Layer 10 of a small transformer language model trained on English Wikipedia (14 layers, counted from 0, width 96).
Take only the direct path to the model's output, skipping the later layers: a vector added to the residual stream pushes a token's score in proportion to its dot product with that token's output vector.

Output vectors of the tokens that the questions are about. A number n stands for (n - 500) times 0.0022.
"Sp": 396 356 837 419 312 657 189 354 590 791 217 379 710 457 394 769 724 559 897 418 718 489 365 420 90 168 348 527 647 382 383 645 348 745 434 680 512 417 413 515 608 485 357 572 576 101 754 704 598 615 272 547 410 673 563 442 448 161 543 682 515 635 519 601 545 322 885 430 606 702 673 320 316 746 589 327 639 375 573 703 408 615 644 163 169 392 475 749 285 443 371 340 548 566 479 552
" Super": 702 278 514 269 167 594 498 506 535 375 305 537 581 420 638 385 641 529 621 588 360 436 590 589 452 527 563 337 334 598 455 560 421 665 609 381 323 467 522 457 261 410 449 534 435 518 665 431 660 586 310 385 575 470 498 579 646 244 440 503 565 479 596 439 781 348 506 702 344 541 575 434 745 566 640 734 620 373 419 582 632 717 381 167 522 609 428 220 393 582 530 452 606 597 498 744
"ele": 428 509 333 304 840 729 228 488 652 514 222 730 685 418 484 467 531 168 467 450 316 475 504 919 504 666 730 649 682 438 533 470 494 599 553 581 431 656 499 293 486 603 607 728 485 886 383 96 588 625 545 215 528 290 267 248 845 509 631 281 205 743 465 576 660 697 323 710 584 607 779 379 575 132 333 209 516 374 639 588 701 641 454 154 515 438 353 460 237 524 688 338 600 534 298 489
"ı": 442 475 368 364 477 883 79 671 638 192 868 639 455 657 503 800 479 617 457 509 302 246 916 705 380 810 548 640 687 582 516 274 481 677 880 549 359 542 533 320 675 673 586 439 304 643 955 42 572 775 282 582 318 704 721 477 437 456 468 619 740 600 561 198 498 317 608 381 435 328 130 464 413 82 562 412 503 360 439 472 590 376 41 467 468 394 281 343 564 542 325 977 428 487 402 564
" Div": 456 511 424 164 214 319 402 593 605 794 543 292 547 590 435 743 807 347 574 507 522 775 563 540 667 594 245 295 470 522 463 714 488 451 631 616 321 368 468 435 503 407 414 850 493 555 378 400 626 424 314 159 492 716 511 627 534 438 266 345 747 630 462 521 541 327 779 324 295 554 708 558 794 441 633 621 586 427 464 624 354 627 457 219 468 635 551 823 485 617 187 255 441 562 236 579
"-th": 541 714 686 576 328 438 315 493 505 598 409 654 332 252 400 387 811 517 593 180 787 552 540 577 466 790 301 606 399 623 494 677 478 937 437 217 508 565 697 777 681 278 559 321 696 295 521 448 542 742 268 67 641 696 283 493 393 554 740 382 363 558 465 410 631 515 562 288 540 666 319 497 619 391 589 594 684 622 536 646 652 423 488 327 350 354 145 300 550 857 229 259 499 571 318 422
" Ge": 413 364 484 474 571 887 495 519 579 593 450 377 369 194 431 555 508 769 586 451 355 478 298 629 479 445 534 666 540 216 450 623 545 396 766 597 394 416 351 569 396 648 431 571 742 625 698 367 367 496 442 351 347 472 705 371 503 496 376 596 423 543 496 273 416 395 516 732 633 576 733 629 541 319 296 385 280 742 419 616 342 519 450 332 524 616 479 378 589 541 675 515 566 586 544 563
"-T": 526 579 699 688 322 607 314 617 455 539 404 230 456 461 403 486 376 631 634 507 728 591 378 339 439 695 544 704 717 271 470 782 530 756 505 167 572 375 59 471 561 718 675 382 661 366 615 287 584 766 345 309 579 580 675 472 518 511 520 365 479 604 404 370 494 345 653 663 505 455 520 462 598 521 290 587 607 596 459 512 498 564 469 388 419 347 365 432 515 502 421 533 522 458 663 268
"Scientific": 492 621 619 741 694 530 116 372 544 687 309 561 441 785 326 762 755 433 593 350 140 735 817 723 121 257 622 316 296 553 480 580 653 727 664 672 503 607 309 392 375 23 968 738 629 338 406 256 409 646 556 535 511 385 592 780 458 620 699 651 126 365 470 159 475 570 683 384 448 543 143 613 659 306 200 350 752 330 426 972 291 599 422 398 436 465 331 572 398 325 254 241 575 782 829 639
"è": 382 785 575 838 308 564 113 487 516 359 663 529 554 548 266 623 470 412 454 298 481 251 606 794 525 452 973 311 527 866 473 407 737 539 643 383 438 669 371 406 326 368 841 694 969 692 420 201 401 627 328 549 443 438 306 285 600 392 513 867 713 477 685 614 447 445 521 492 303 422 321 359 722 157 481 686 220 699 209 596 421 703 657 543 448 215 407 591 572 263 347 714 452 437 359 451

Output weights of attention head 0. The head adds the sum of these rows, row i times number i of z. A number n stands for (n - 500) times 0.00068.
o0: 480 696 408 686 703 553 652 625 484 380 578 451 278 630 482 459 477 505 341 446 466 384 488 465 480 313 593 446 435 596 800 112 404 581 243 625 267 614 545 675 499 420 308 591 611 443 411 443 434 417 569 626 393 527 433 664 602 418 654 487 336 445 574 325 435 391 551 518 491 546 493 560 410 426 499 520 543 462 570 556 378 502 610 544 467 590 351 593 600 446 732 654 576 498 410 686
o1: 450 283 322 497 313 420 611 677 534 437 368 417 741 198 418 509 745 723 551 251 573 434 235 730 673 514 620 544 304 439 515 594 406 611 563 694 380 521 643 497 648 317 456 580 460 451 655 670 566 640 611 465 481 376 698 454 417 580 229 258 276 528 386 612 570 477 557 433 349 580 547 526 511 449 357 561 419 539 486 623 323 481 543 323 600 481 459 639 731 758 545 595 503 420 425 430
o2: 464 604 202 675 478 349 623 637 349 701 670 365 516 587 287 725 488 460 402 443 483 530 447 623 422 554 549 414 541 554 632 178 557 372 584 781 466 523 632 588 466 489 454 763 486 388 511 296 331 358 444 586 580 243 438 546 516 278 475 264 514 555 794 695 460 563 335 594 531 317 449 643 624 323 566 201 418 637 384 472 344 498 448 645 580 439 564 585 677 572 597 567 547 359 392 739
o3: 219 645 252 443 493 539 732 614 416 714 312 452 390 701 622 512 370 563 616 597 466 413 406 593 476 422 526 506 637 374 577 251 501 541 596 326 519 502 768 389 712 640 529 583 472 728 623 471 412 559 431 401 363 557 509 585 225 500 393 654 750 378 588 256 622 396 583 476 525 470 518 404 511 467 277 514 539 633 555 564 381 580 309 742 464 485 504 540 610 406 459 412 321 263 529 498
o4: 590 575 751 301 468 688 522 560 599 625 364 450 511 441 402 601 497 286 693 638 742 670 431 415 567 363 446 628 370 347 550 546 354 315 523 611 520 672 488 648 576 531 673 668 445 796 323 524 649 317 557 406 598 446 272 533 663 332 430 510 501 550 278 583 352 576 621 384 618 321 216 417 658 669 518 434 540 582 485 416 518 432 605 535 312 698 189 487 364 908 480 180 534 314 431 604
o5: 811 275 437 690 577 431 637 539 422 515 614 486 519 392 620 375 521 554 492 553 313 678 400 620 209 435 403 531 248 728 867 672 416 465 472 332 761 407 333 395 479 424 382 499 760 375 688 449 695 339 270 633 453 526 499 485 542 409 598 555 436 366 564 484 408 529 398 469 515 511 632 619 532 480 488 645 298 444 357 334 627 370 641 846 501 481 502 446 613 563 488 724 273 218 720 429
o6: 474 610 801 353 498 362 236 344 612 319 525 523 471 285 786 550 494 434 590 666 410 536 491 529 530 481 545 480 470 595 599 596 642 515 516 162 428 562 731 422 514 466 458 343 449 648 599 395 630 765 487 669 395 648 538 455 407 464 430 442 637 506 522 540 447 571 452 498 312 448 618 398 599 515 459 477 430 705 799 598 522 476 477 625 365 442 201 632 373 334 486 427 504 613 517 400
o7: 476 552 689 430 592 472 477 400 384 629 549 546 499 164 434 554 521 523 545 421 516 673 619 434 359 601 233 608 617 418 442 728 354 515 505 732 533 433 646 576 537 480 560 559 519 511 500 281 443 535 437 677 432 531 320 436 596 785 651 746 496 512 123 634 298 659 597 461 670 481 585 671 421 579 383 489 212 537 84 404 585 288 484 451 477 516 544 655 746 307 584 616 552 355 381 399
o8: 489 600 410 461 539 705 409 483 758 470 403 595 441 421 594 793 440 443 555 565 536 509 512 425 446 572 646 649 616 529 761 510 497 631 536 502 655 568 480 336 805 477 714 592 499 434 340 288 468 579 455 467 555 498 232 579 330 978 336 344 501 468 444 558 381 628 341 511 530 495 299 709 371 502 382 525 581 568 653 324 476 388 481 584 342 420 362 489 332 405 546 523 431 753 297 202
o9: 333 359 410 492 591 608 363 411 792 526 513 477 590 374 674 477 647 472 602 221 570 699 504 535 381 536 303 638 448 662 329 459 466 569 425 629 538 457 627 551 695 210 311 361 695 383 418 817 544 509 440 365 382 499 536 457 607 249 571 682 548 480 352 613 307 704 444 368 431 576 480 641 504 611 625 457 404 235 548 597 276 608 420 445 466 620 342 691 495 391 618 437 376 771 643 396
o10: 522 569 210 549 471 677 235 430 592 531 430 507 485 297 439 641 582 490 505 628 593 448 744 383 372 508 463 507 519 537 599 274 562 594 698 398 396 422 466 554 325 727 460 620 288 483 745 512 646 541 396 413 537 627 668 445 571 467 512 429 326 797 403 570 708 633 496 620 431 539 409 337 483 353 286 414 491 488 689 547 488 418 404 163 453 353 657 476 483 221 811 543 746 637 504 635
o11: 652 441 99 509 545 452 842 616 288 649 503 383 638 458 642 677 337 479 713 589 477 392 452 318 429 438 456 356 314 720 618 549 406 428 366 655 573 715 269 375 517 672 541 478 605 388 534 602 440 303 713 329 290 695 542 612 527 674 619 479 489 368 343 556 677 526 573 482 838 416 495 648 435 575 581 415 304 298 498 418 449 527 687 526 593 473 594 500 675 467 625 302 464 219 372 361
o12: 715 403 486 307 705 103 289 485 828 567 491 393 655 623 534 500 356 384 414 637 473 490 361 429 473 220 278 230 221 799 682 417 638 604 307 545 464 485 670 247 410 222 716 826 630 311 330 577 520 592 460 722 715 434 320 643 692 211 470 441 564 622 521 641 341 629 401 474 424 725 763 413 363 591 484 762 510 592 650 600 337 453 626 467 558 586 329 688 482 331 585 275 465 726 426 509
o13: 479 578 476 399 490 387 347 436 486 571 350 531 519 437 455 382 685 545 515 389 516 541 307 374 706 665 370 449 549 492 414 494 552 284 655 512 575 401 418 475 580 421 542 662 389 303 510 405 460 389 441 469 515 648 651 439 547 418 530 652 608 316 568 416 487 531 396 555 532 614 513 308 596 392 481 559 744 456 281 727 494 509 475 566 551 661 706 543 706 620 257 411 715 505 674 389
o14: 428 701 515 602 365 617 545 368 392 534 556 608 589 513 489 502 647 203 323 427 459 550 315 229 291 384 683 369 428 834 786 581 403 646 536 501 704 415 362 793 471 649 370 508 594 443 642 316 629 439 452 504 809 474 527 733 494 660 376 500 645 433 392 658 594 616 435 313 490 480 356 293 495 426 465 648 693 646 639 383 417 637 448 473 442 493 260 686 590 507 217 341 550 330 231 477
o15: 498 488 693 591 347 322 583 795 592 229 561 518 328 410 527 520 333 618 372 486 562 339 618 544 558 496 448 457 562 417 638 421 572 740 220 694 436 463 390 411 545 563 396 375 668 529 475 683 595 568 509 525 661 456 499 695 402 473 490 425 611 502 516 477 612 417 636 492 412 354 577 712 520 558 463 539 323 526 397 444 418 470 432 409 465 383 357 683 448 297 354 916 376 539 516 391
o16: 415 516 507 604 366 315 399 610 679 416 722 649 453 175 536 395 693 416 381 732 496 646 574 730 384 528 589 543 374 582 702 493 353 125 551 523 538 344 505 493 408 372 382 469 483 475 356 461 403 588 388 272 675 495 547 624 460 437 553 409 464 292 636 579 458 485 573 401 489 546 146 609 476 370 409 707 696 393 585 557 557 649 463 809 678 522 580 622 477 720 374 600 503 533 375 600
o17: 499 242 73 375 569 767 538 421 424 607 525 732 599 495 430 541 412 564 489 419 559 373 477 524 640 672 727 525 547 610 395 353 459 455 807 672 625 513 764 430 335 491 578 574 428 572 492 490 491 457 552 487 483 418 430 429 573 417 521 663 517 417 481 392 523 607 234 543 605 751 410 328 366 380 541 690 508 416 413 468 477 587 585 419 650 452 769 164 665 591 448 559 537 112 320 296
o18: 476 428 393 434 637 441 432 550 504 542 544 567 258 584 608 654 430 540 746 603 591 398 539 510 621 602 969 106 600 627 653 469 501 508 575 386 425 216 725 586 350 485 398 672 648 446 495 382 435 547 413 709 526 241 351 591 497 513 521 556 504 461 368 624 457 500 507 641 714 428 445 289 327 423 521 550 571 384 461 410 346 650 157 623 505 531 385 541 622 338 561 517 503 300 526 494
o19: 613 469 459 648 608 401 533 451 424 520 521 385 486 584 429 528 569 509 830 656 694 392 365 477 806 436 655 317 492 499 597 570 401 418 670 272 308 441 547 630 631 415 370 589 391 408 269 544 329 379 273 558 328 318 591 529 601 607 398 396 299 441 465 566 441 584 366 571 687 632 544 340 446 546 665 302 611 472 517 502 506 593 351 294 552 444 608 571 516 708 545 533 556 498 536 618
o20: 625 636 314 390 371 520 386 528 448 396 579 677 382 327 324 587 451 266 394 691 491 279 533 542 451 697 323 707 566 427 502 495 498 274 438 719 406 662 477 531 506 576 562 548 364 430 340 731 415 512 427 545 593 620 384 600 499 394 712 476 566 341 245 532 478 686 523 496 797 511 674 553 462 381 633 534 468 510 672 429 486 344 435 208 713 390 530 441 452 686 439 530 743 396 429 606
o21: 507 465 192 331 486 271 638 450 371 473 596 529 432 336 435 781 334 609 520 435 474 639 525 474 412 708 522 484 215 637 691 503 643 731 461 496 365 414 588 382 441 414 503 454 540 657 617 286 502 325 836 514 417 577 440 633 405 397 620 306 467 373 457 643 748 666 709 668 545 259 422 665 660 731 502 491 510 307 718 376 557 428 679 616 401 449 406 510 482 667 524 267 347 293 396 677
o22: 390 590 589 323 715 550 475 524 706 480 573 530 480 409 521 435 415 692 246 525 431 550 673 452 555 514 566 628 542 386 288 300 539 669 382 596 501 778 732 438 516 581 431 398 501 714 372 638 526 662 762 632 554 492 448 573 536 389 498 565 557 456 378 392 278 472 486 521 435 380 536 505 242 521 428 502 295 585 429 467 354 604 444 715 345 646 337 375 466 351 644 410 446 578 392 441
o23: 461 538 609 296 603 415 591 325 427 498 326 632 521 434 309 540 552 504 581 425 329 534 557 676 735 541 460 501 476 545 457 358 646 411 462 420 640 474 496 556 638 525 539 455 291 595 247 469 587 355 421 700 416 555 391 692 400 482 508 486 781 434 366 389 524 682 523 220 475 464 575 746 447 259 564 530 617 647 658 587 690 409 654 476 530 775 470 611 371 458 618 456 479 285 328 404
o24: 503 693 555 623 398 629 640 337 279 516 558 587 723 382 476 475 421 494 293 406 583 394 607 437 577 578 771 470 529 768 356 220 520 499 399 643 458 614 440 656 514 397 397 472 549 216 409 312 559 509 739 623 450 467 469 263 306 534 541 664 619 395 458 406 444 574 638 649 488 465 569 378 438 415 446 472 579 334 544 490 345 661 677 361 578 485 436 473 670 551 396 534 583 263 510 491
o25: 605 500 379 583 607 616 610 669 458 596 766 481 482 611 597 431 436 425 450 729 463 575 698 441 253 458 541 653 452 521 531 458 383 525 620 330 490 505 708 534 461 694 476 391 562 530 440 578 292 441 536 446 598 299 504 603 450 541 625 460 413 510 311 521 557 505 651 511 778 357 278 450 319 614 449 461 390 274 547 279 433 414 268 621 461 490 541 459 472 471 716 462 346 369 505 609
o26: 560 487 520 600 444 803 342 473 620 424 588 497 406 516 663 627 655 439 633 476 699 591 448 429 461 703 176 600 444 439 608 425 525 360 378 566 390 408 576 317 573 445 554 361 528 383 534 501 266 466 410 505 813 308 529 394 464 618 591 592 552 613 526 508 519 612 468 469 322 510 252 467 329 632 495 571 948 306 650 481 526 286 501 371 511 358 554 800 560 456 291 595 552 679 503 418
o27: 508 220 368 291 383 817 685 467 466 598 291 585 558 776 772 417 510 568 595 568 624 458 473 502 441 361 421 720 850 579 592 357 512 452 616 408 487 492 375 427 306 399 467 291 476 526 610 405 326 446 391 555 703 476 352 320 324 308 558 444 658 445 474 494 674 763 628 456 486 645 233 630 777 488 430 740 323 447 503 679 739 666 571 516 386 310 454 205 393 443 549 620 495 373 629 488
o28: 630 794 333 676 603 627 565 512 373 559 738 559 458 692 137 529 437 499 431 621 377 807 552 479 508 507 563 751 421 475 374 609 433 472 549 353 426 500 611 640 621 481 378 314 544 331 290 353 676 484 398 751 335 278 506 818 412 614 303 289 446 520 317 454 323 509 687 640 532 462 604 366 536 228 545 381 392 525 680 422 530 289 643 440 599 266 442 534 448 668 577 439 655 447 395 611
o29: 682 437 543 501 303 372 545 473 400 402 573 781 667 452 554 603 484 574 413 580 284 609 574 374 384 643 545 302 431 708 854 531 348 521 507 397 342 657 430 451 690 548 425 597 506 565 619 445 468 611 428 513 529 547 588 413 809 371 381 554 464 466 555 702 406 631 370 539 420 465 380 390 803 815 708 457 385 554 297 350 446 639 468 590 266 274 275 196 669 585 153 672 582 531 406 350
o30: 650 544 495 342 450 375 518 660 560 550 477 708 566 324 679 571 701 413 714 500 571 422 631 677 291 156 510 511 434 580 515 466 652 536 585 337 556 297 633 471 491 296 504 703 554 527 474 623 621 413 353 430 419 366 196 451 489 552 389 566 593 662 419 550 514 285 505 548 719 438 410 506 465 362 474 528 478 725 708 485 416 600 437 555 735 373 368 723 507 471 705 478 478 312 318 224
o31: 752 740 790 458 441 572 419 531 716 224 510 697 203 331 554 570 688 574 396 572 502 459 688 586 361 354 743 468 243 556 585 461 329 450 422 512 276 722 443 305 477 536 635 625 307 600 444 304 469 447 676 498 708 663 565 546 430 518 545 449 325 567 565 578 649 526 220 316 236 483 318 541 500 389 419 590 322 567 519 673 620 284 848 471 321 471 429 340 536 512 710 573 509 838 405 355

Each question shows a token from some text and the vector z that the head gathered there. A number n stands for (n - 500) times 0.011.

"4": 564 524 523 394 380 602 531 604 469 517 554 435 445 520 412 663 601 275 446 567 528 417 398 463 510 442 560 297 528 540 485 531
Pushed up most: "-T"

"S": 392 569 520 430 465 456 484 442 342 553 626 278 424 617 355 580 679 411 620 728 572 292 344 302 322 490 602 394 512 523 490 397
Pushed down most: "è"

" to": 420 670 454 486 515 478 450 480 566 535 469 445 578 508 312 623 412 515 390 478 508 358 541 407 436 424 548 426 574 493 610 463
Pushed up most: "Sp"

"g": 454 584 405 451 350 355 661 578 626 531 541 377 485 652 432 523 599 538 409 408 407 417 753 506 509 451 497 286 527 539 463 728
Pushed up most: "ı"

"iv": 473 541 512 452 448 467 575 524 434 603 574 354 568 719 528 522 561 333 399 517 545 393 472 614 455 379 475 431 423 515 477 610
Pushed up most: " Div"

" Gabri": 489 592 396 511 448 422 463 622 487 419 440 414 671 648 584 559 552 568 388 421 579 300 483 514 563 384 535 523 381 555 615 655
Pushed up most: "è"

"ul": 472 576 370 471 459 434 593 439 650 495 646 401 514 530 440 482 636 483 360 479 531 366 546 637 383 401 353 395 395 600 624 764
Pushed up most: "ele"

"a": 431 568 508 435 615 363 489 522 529 394 498 459 598 601 347 461 514 577 468 594 553 463 460 501 483 426 698 490 496 558 429 647
Pushed up most: "ele"

",": 460 579 391 474 488 443 521 469 467 475 514 448 580 539 467 510 546 545 490 494 509 445 476 370 495 470 578 522 465 553 504 564
Pushed up most: " Super"

"'m": 460 591 357 446 452 368 493 411 482 500 509 397 510 506 330 584 583 548 601 633 559 310 527 395 459 520 555 506 510 474 561 518
Pushed up most: " Super"

" I": 488 602 406 467 477 380 654 259 633 493 556 225 525 483 354 575 648 424 558 577 371 393 560 434 399 474 560 467 427 586 557 668
Pushed up most: "ı"

" ==\n\n": 538 543 424 458 507 415 556 302 414 472 482 422 674 482 483 540 587 404 384 485 564 398 493 414 383 407 580 353 436 488 534 611
Pushed down most: "ı"

" un": 575 452 462 421 573 455 382 498 474 363 603 375 508 564 421 617 579 460 473 509 674 366 540 456 420 514 485 408 575 503 395 631
Pushed up most: "ı"

"ut": 533 535 323 427 440 411 584 440 563 562 728 224 597 516 545 622 438 448 458 478 600 166 651 521 329 367 420 436 492 438 503 744
Pushed up most: "ele"

" You": 452 661 402 588 552 513 614 311 518 504 517 403 765 378 303 507 366 556 523 489 446 404 606 401 406 496 420 586 418 532 601 568
Which two tokens does it push up most, strongest first? " Super", "ele"

" |": 506 561 425 441 527 484 495 415 493 560 491 375 571 511 467 523 624 430 425 540 455 407 520 469 422 489 570 382 554 440 438 605
Which two tokens does it push up most, strongest first? "Scientific", "-th"

" a": 502 569 437 437 532 407 487 474 488 450 531 425 580 591 266 491 616 412 450 627 519 445 438 464 469 458 529 356 598 521 494 576
Which two tokens does it push up most, strongest first? " Div", "Scientific"

" Ed": 578 556 510 512 464 450 534 471 433 355 490 389 458 457 532 614 485 565 416 381 541 296 559 566 525 349 420 473 522 430 587 792
Pushed down most: "Sp"